Layer 4 of a small transformer language model trained on English Wikipedia (13 layers, counted from 0, width 128).
A neuron's activation on a vector x is GELU(weights . x + bias), where the dot is the dot product.
The model reads these tokens: " r" "are" " form" " of" " d" "ement" "ia" " that" " can" " ch" "ange"

The vector x that enters this layer's MLP at each token. A number n stands for (n - 500) times 0.01.
0 " r": 399 262 533 420 724 387 395 606 435 456 503 324 626 419 319 453 368 496 430 652 464 593 513 458 555 480 703 583 506 519 263 525 704 794 687 754 358 498 551 678 386 492 628 335 404 587 448 500 433 447 489 531 457 600 447 701 536 511 387 470 495 554 295 500 205 428 988 636 546 564 551 344 544 565 493 379 524 396 554 388 547 649 462 351 249 490 586 502 543 347 482 537 475 531 495 570 574 340 332 507 476 447 730 372 495 381 488 357 588 507 484 369 430 739 678 542 664 681 405 553 479 525 480 435 402 511 425 563
1 "are": 460 462 295 665 590 407 488 534 289 418 495 312 563 427 584 396 423 552 365 790 507 646 539 461 463 401 689 339 502 627 364 408 714 593 817 645 278 376 506 573 434 473 529 541 319 510 573 553 460 505 448 550 427 566 503 754 637 424 378 623 402 463 403 627 381 513 710 551 810 505 615 360 563 637 553 394 498 303 515 565 438 634 436 365 434 703 474 454 411 411 421 454 485 446 464 595 364 556 242 349 571 553 633 412 393 510 379 342 632 501 497 552 414 667 592 494 664 646 451 499 416 513 497 440 541 466 455 578
2 " form": 329 455 332 576 627 418 477 650 232 395 487 202 556 533 527 473 347 600 284 658 417 638 512 390 566 328 707 369 393 564 331 438 673 622 747 598 325 417 469 653 395 428 480 426 303 481 559 547 500 504 450 427 489 589 627 771 556 308 474 624 476 562 436 692 382 596 724 646 673 595 541 516 554 533 390 479 507 383 579 607 446 587 479 439 342 596 533 507 458 485 414 411 502 408 645 523 415 541 264 328 525 555 603 480 409 454 488 321 611 561 571 488 449 713 725 584 554 605 393 521 603 453 457 497 538 418 463 516
3 " of": 392 557 245 513 579 373 505 618 302 301 478 341 479 486 435 527 388 474 393 703 401 713 593 492 553 325 698 358 376 510 273 412 636 786 750 654 300 410 447 652 403 368 455 454 438 533 497 520 418 639 546 572 424 634 530 739 542 435 411 507 565 461 419 654 419 514 818 641 752 565 442 390 552 635 416 394 424 390 562 520 423 632 531 375 425 596 485 492 446 476 379 544 418 356 510 611 607 628 289 467 504 488 723 372 467 551 438 316 667 503 469 562 400 693 659 428 582 572 438 568 540 431 498 517 497 455 475 426
4 " d": 290 352 326 521 539 341 522 643 239 333 420 289 525 479 566 483 287 599 348 690 522 676 569 360 588 305 618 365 383 445 374 438 681 642 717 789 291 464 524 759 379 446 604 486 431 567 523 543 496 630 377 557 354 639 561 776 620 428 394 559 566 496 428 655 405 522 700 655 731 608 673 482 475 565 555 372 423 334 573 558 437 523 420 391 369 562 561 546 493 543 419 568 545 456 539 598 474 602 364 399 545 575 589 399 433 456 482 370 579 456 467 545 370 650 673 426 541 562 423 507 379 457 437 381 489 421 500 653
5 "ement": 307 302 303 533 574 419 466 603 228 366 442 353 446 416 451 503 400 666 360 756 478 687 593 356 614 350 646 396 401 627 394 352 646 523 631 603 230 425 564 502 426 438 546 490 356 274 553 591 383 574 454 493 458 649 589 778 700 538 440 587 502 477 393 592 277 515 753 558 711 551 478 441 577 579 439 443 490 329 558 574 432 615 405 391 403 597 543 594 385 495 422 440 523 508 502 660 399 568 351 340 555 586 640 448 386 508 497 467 622 570 557 486 562 700 679 509 595 656 466 599 389 416 445 470 548 486 429 539
6 "ia": 412 344 285 627 661 444 544 561 306 281 487 324 505 506 528 522 416 555 446 765 561 654 605 437 475 368 703 373 465 593 334 394 648 679 776 684 310 407 481 588 524 441 474 468 382 354 561 556 472 499 493 528 429 638 529 792 579 346 451 576 525 558 476 636 350 510 722 533 721 499 597 372 600 621 597 464 380 348 551 498 407 692 420 414 390 586 509 516 450 462 388 487 512 365 476 708 419 642 226 388 561 403 622 373 414 495 438 289 579 590 538 550 451 666 638 386 561 561 433 536 367 479 406 500 470 429 387 545
7 " that": 389 422 219 574 579 434 469 612 294 322 581 322 553 454 433 466 370 546 456 689 430 595 570 462 571 357 648 465 415 546 320 416 671 725 707 504 263 444 530 570 546 378 488 450 390 489 569 508 572 572 413 477 363 724 561 776 611 566 411 544 632 493 381 687 415 501 786 655 806 504 624 443 588 642 399 377 527 433 511 626 428 597 470 336 478 646 538 614 451 386 337 436 505 413 492 613 440 504 317 419 505 462 608 463 457 440 443 351 657 491 543 561 365 690 559 479 572 577 334 460 508 430 409 426 530 430 439 493
8 " can": 366 335 367 482 621 384 536 586 268 418 442 319 508 448 532 504 278 572 345 714 444 670 563 392 562 330 666 444 410 630 329 382 649 734 677 641 273 421 512 585 472 432 470 478 371 503 611 543 658 505 411 432 379 632 526 758 661 512 460 416 560 480 405 634 375 614 677 709 760 528 529 380 511 646 531 523 521 362 614 582 462 602 356 487 356 676 547 477 468 419 338 495 491 365 545 735 434 640 357 399 414 414 600 537 459 460 398 331 622 487 554 444 423 654 624 491 559 484 413 532 565 438 461 406 579 551 399 458
9 " ch": 337 473 303 455 576 421 532 611 268 308 412 297 569 534 589 496 329 545 430 669 516 695 541 341 598 397 629 320 452 550 306 414 625 652 726 781 228 421 515 570 466 536 568 518 475 495 451 553 458 489 490 417 372 650 509 777 676 506 335 554 578 486 357 671 406 565 715 725 726 525 605 500 485 538 553 445 570 414 646 574 474 537 488 357 363 649 512 574 469 430 400 487 487 450 632 535 403 647 378 466 458 416 565 277 477 475 499 412 600 392 466 520 399 695 516 392 500 721 295 611 490 453 440 441 436 511 397 590
10 "ange": 344 431 288 588 646 443 430 579 268 510 443 322 450 547 595 535 393 413 386 772 563 660 578 372 596 474 667 474 460 693 314 415 661 641 685 594 231 420 568 524 374 432 439 468 400 486 623 606 509 525 495 519 448 548 411 764 664 489 380 593 520 472 489 662 295 521 660 617 801 497 562 341 587 626 549 413 426 299 609 576 512 528 458 431 345 657 494 469 537 465 360 368 517 440 576 555 357 557 281 311 543 485 597 420 368 540 495 422 708 518 497 508 453 597 594 545 581 595 374 508 296 460 422 522 436 522 393 502

Each question shows the input weights of one neuron of the MLP. A number n stands for (n - 500) times 0.0021.

n249 (bias -0.070): 633 553 585 490 470 523 487 283 533 593 353 616 423 497 556 434 522 497 420 418 709 582 516 479 500 413 597 408 450 460 619 474 705 342 475 459 563 430 510 600 346 526 474 391 484 538 521 324 448 425 556 364 424 527 427 520 467 370 520 419 469 660 440 478 457 366 485 476 574 442 475 502 419 640 586 538 454 565 686 568 588 547 365 522 535 415 357 676 513 459 423 560 540 538 673 365 428 510 464 421 515 426 635 525 607 505 490 497 449 435 674 606 505 602 435 349 540 572 409 536 607 415 527 461 435 468 531 454
On which token does it fire most? 9 " ch"

n232 (bias -0.058): 494 414 454 508 425 551 581 600 634 581 444 555 619 572 535 521 464 536 464 608 436 508 465 544 549 622 503 447 313 622 421 209 365 545 470 542 374 463 473 487 317 520 572 378 615 345 511 458 370 460 519 572 423 459 506 357 472 352 427 434 613 633 681 370 475 574 580 400 544 537 426 516 460 776 505 475 422 575 526 399 511 408 526 612 672 278 449 522 448 418 385 260 656 571 468 579 581 628 516 478 579 556 519 478 454 360 608 716 539 401 358 569 573 541 463 568 538 587 570 588 491 480 518 613 391 440 520 382
Its three highest activations, in order, are on tokens 5 "ement", 10 "ange", 3 " of"

n373 (bias -0.068): 314 432 527 645 615 568 488 537 500 647 465 653 588 675 594 615 449 488 392 457 529 451 545 460 452 338 486 374 488 342 508 500 531 500 353 512 472 541 449 438 596 422 388 514 646 649 482 525 489 532 453 449 612 596 447 388 566 433 489 497 293 324 596 492 363 554 688 439 349 626 627 605 472 445 276 550 349 506 497 533 457 607 453 481 267 472 725 666 330 533 484 492 597 497 545 456 534 491 535 567 346 436 443 480 621 497 494 663 442 375 554 485 473 571 508 301 523 518 595 456 500 453 315 679 593 567 683 590
On which token does it fire most, and how strongly? 4 " d", at about 0.55

n440 (bias -0.065): 465 419 500 598 453 737 484 507 564 397 719 378 445 269 640 503 559 522 453 667 567 400 388 547 484 414 334 355 645 652 668 353 466 570 497 299 668 629 297 602 437 500 468 691 546 566 539 573 682 542 397 546 456 556 630 641 544 746 537 323 269 358 578 385 349 407 482 467 437 322 547 347 417 507 640 372 519 511 451 470 484 421 461 473 665 630 601 626 438 324 573 617 567 554 470 355 488 487 503 460 362 484 484 655 357 602 475 520 539 338 572 487 430 594 500 513 506 490 414 451 507 620 592 303 581 593 452 462
On which token does it fire most? 1 "are"

n351 (bias -0.080): 431 610 704 503 497 523 476 527 653 609 463 569 477 503 445 509 576 474 395 404 454 410 383 481 548 665 491 500 631 427 649 473 364 627 694 612 606 285 313 495 509 289 396 541 432 537 611 511 419 432 467 485 489 472 444 569 511 599 349 473 527 582 614 530 426 697 349 491 488 375 435 531 545 688 400 361 434 600 607 577 592 381 544 379 443 767 459 469 408 492 613 661 490 396 440 525 472 512 400 592 451 480 503 391 449 514 472 378 316 537 407 611 470 560 560 521 452 550 503 606 473 374 420 564 266 673 659 372
On which token does it fire most? 3 " of"

n496 (bias -0.065): 309 653 497 546 737 403 388 456 420 366 478 368 326 475 399 507 484 455 459 616 468 721 540 503 469 520 462 612 457 398 522 474 524 471 357 663 706 629 413 551 689 530 382 458 579 446 558 433 321 562 567 421 478 494 435 471 500 699 323 612 386 555 653 379 645 528 433 299 530 589 366 387 592 575 551 516 398 414 428 507 253 569 410 628 557 438 595 519 730 464 438 569 546 466 513 625 345 354 646 623 455 322 287 645 528 561 755 426 381 372 413 563 736 600 479 493 590 564 503 617 441 503 524 558 559 522 420 567
On which two tokens does it fire most, strongest first? 6 "ia", 5 "ement"

n511 (bias -0.059): 570 625 448 506 357 408 373 482 491 298 702 430 367 544 534 607 609 599 486 491 576 592 561 621 428 381 459 519 603 537 534 506 610 485 486 339 554 500 523 456 527 437 646 617 473 477 491 686 477 387 628 548 407 606 431 490 413 500 432 578 577 571 578 561 471 480 517 531 662 567 317 480 494 543 328 479 485 556 401 309 570 515 367 410 468 481 275 532 612 416 401 312 833 565 335 392 580 279 697 429 409 494 572 619 654 579 539 559 713 474 477 558 445 425 506 460 311 382 520 566 545 467 575 482 463 503 471 438
On which token does it fire most, and how strongly? 7 " that", at about 1

n248 (bias -0.120): 347 502 514 511 482 388 567 473 392 559 625 457 504 459 665 399 433 547 590 555 471 454 364 554 458 581 447 450 549 521 418 604 555 451 418 431 420 359 515 550 500 520 473 610 504 533 551 539 511 476 528 413 523 563 508 362 410 595 536 458 583 431 469 474 463 544 593 473 478 524 481 429 419 447 538 482 614 493 434 504 457 393 552 534 568 557 430 527 464 420 513 487 590 538 482 596 447 510 375 618 490 502 542 523 469 573 564 583 542 571 609 443 565 384 524 510 534 460 604 538 446 546 446 476 477 534 459 591
On which two tokens does it fire most, strongest first? 1 "are", 5 "ement"

n152 (bias -0.061): 535 521 385 287 555 633 605 460 459 403 665 545 332 523 517 597 614 326 357 512 538 403 398 556 292 675 558 565 728 562 486 634 643 561 466 567 707 624 506 388 506 539 516 608 533 393 500 746 342 476 564 524 336 531 429 450 619 519 475 437 552 506 506 459 353 517 425 497 552 590 514 549 402 631 467 553 442 520 721 674 491 563 508 453 367 606 604 563 503 658 497 495 377 404 439 648 523 577 486 432 503 544 566 368 435 378 343 648 465 403 429 394 512 460 377 401 341 353 483 423 402 538 537 488 401 379 497 477
Its three highest activations, in order, are on tokens 10 "ange", 6 "ia", 9 " ch"

n283 (bias -0.028): 460 625 559 465 494 555 579 494 641 418 624 503 471 631 487 427 530 542 506 506 593 449 506 554 475 438 568 348 622 519 407 566 488 381 533 294 421 441 398 661 488 555 503 428 735 528 602 454 437 434 570 442 441 607 560 583 478 387 448 401 407 634 632 511 598 550 578 402 350 282 472 470 679 456 458 579 421 377 407 506 525 674 569 540 567 588 653 483 439 524 429 383 355 533 627 393 404 491 463 631 469 624 364 578 585 237 595 664 657 489 315 465 412 619 548 345 486 560 546 411 454 566 422 543 574 418 435 321
On which token does it fire most? 2 " form"

n376 (bias -0.046): 636 587 391 436 344 465 506 592 465 575 488 515 524 713 731 628 648 474 406 453 340 616 644 626 406 594 520 571 506 593 551 467 369 602 542 430 585 624 355 481 391 458 363 649 548 503 306 638 379 447 392 297 370 577 470 543 462 430 661 386 609 521 392 613 440 336 453 454 497 521 526 540 604 513 356 494 410 627 434 536 440 530 448 442 581 466 324 632 515 511 484 396 494 478 403 550 404 456 457 517 585 750 620 572 554 509 299 626 409 591 435 488 509 571 566 592 491 526 419 497 589 456 624 573 367 340 448 480
On which two tokens does it fire most, strongest first? 3 " of", 2 " form"

n450 (bias -0.049): 519 464 494 395 317 588 518 394 546 419 629 660 442 551 406 444 500 552 331 543 572 664 557 484 469 515 529 509 565 472 475 494 448 635 612 589 593 421 461 508 706 245 439 650 473 446 381 473 542 380 582 453 551 304 535 556 271 567 570 550 419 631 644 429 477 506 481 379 512 657 416 545 461 632 691 477 394 301 606 452 426 497 318 470 500 348 479 588 319 522 522 617 439 659 668 609 542 512 661 503 488 534 508 568 536 500 428 488 477 624 610 533 584 446 392 524 517 456 456 497 406 477 375 453 680 564 258 416
On which token does it fire most? 6 "ia"

n213 (bias -0.027): 483 585 658 679 544 505 516 574 380 376 487 489 553 433 497 770 556 539 520 296 453 567 570 512 605 571 406 591 414 508 536 644 472 471 551 495 497 417 421 549 500 497 442 622 567 573 511 691 401 362 460 205 596 467 535 444 443 566 404 567 549 537 528 478 500 477 530 516 614 495 490 646 397 441 527 466 547 389 376 465 365 688 525 415 482 421 594 497 446 522 412 643 465 225 369 480 571 489 605 475 574 495 487 637 538 484 495 417 442 477 454 541 378 628 562 575 490 437 381 372 412 479 497 484 607 490 592 587
On which token does it fire most? 4 " d"

n452 (bias -0.056): 470 463 480 381 543 458 506 555 525 595 508 492 500 489 691 341 605 675 428 521 492 495 486 477 417 520 429 561 545 585 567 472 565 525 449 336 654 515 404 492 506 475 477 534 480 476 528 461 434 603 341 478 326 484 439 621 405 597 513 370 436 544 468 373 465 564 505 483 548 443 551 462 482 780 802 409 508 586 483 568 554 325 583 335 533 382 685 598 356 552 277 508 543 558 571 512 532 461 538 402 494 478 427 435 455 434 550 628 398 420 578 574 494 616 296 575 505 594 325 425 649 614 483 519 647 588 365 470
Its three highest activations, in order, are on tokens 7 " that", 8 " can", 9 " ch"

n321 (bias -0.028): 524 480 621 524 481 599 546 602 550 503 500 445 511 376 548 413 576 500 533 515 405 447 629 531 511 575 508 479 566 438 486 650 586 522 589 331 500 360 563 636 503 340 479 426 540 561 550 534 583 630 444 640 506 543 361 418 459 583 616 677 322 486 444 460 382 603 466 614 578 489 359 388 374 385 282 436 364 739 574 471 360 511 518 439 768 512 642 596 469 365 464 371 469 441 468 461 446 568 594 583 494 522 372 404 673 531 516 409 450 407 685 699 422 497 416 421 530 419 573 415 642 494 500 520 413 398 405 461
On which token does it fire most? 7 " that"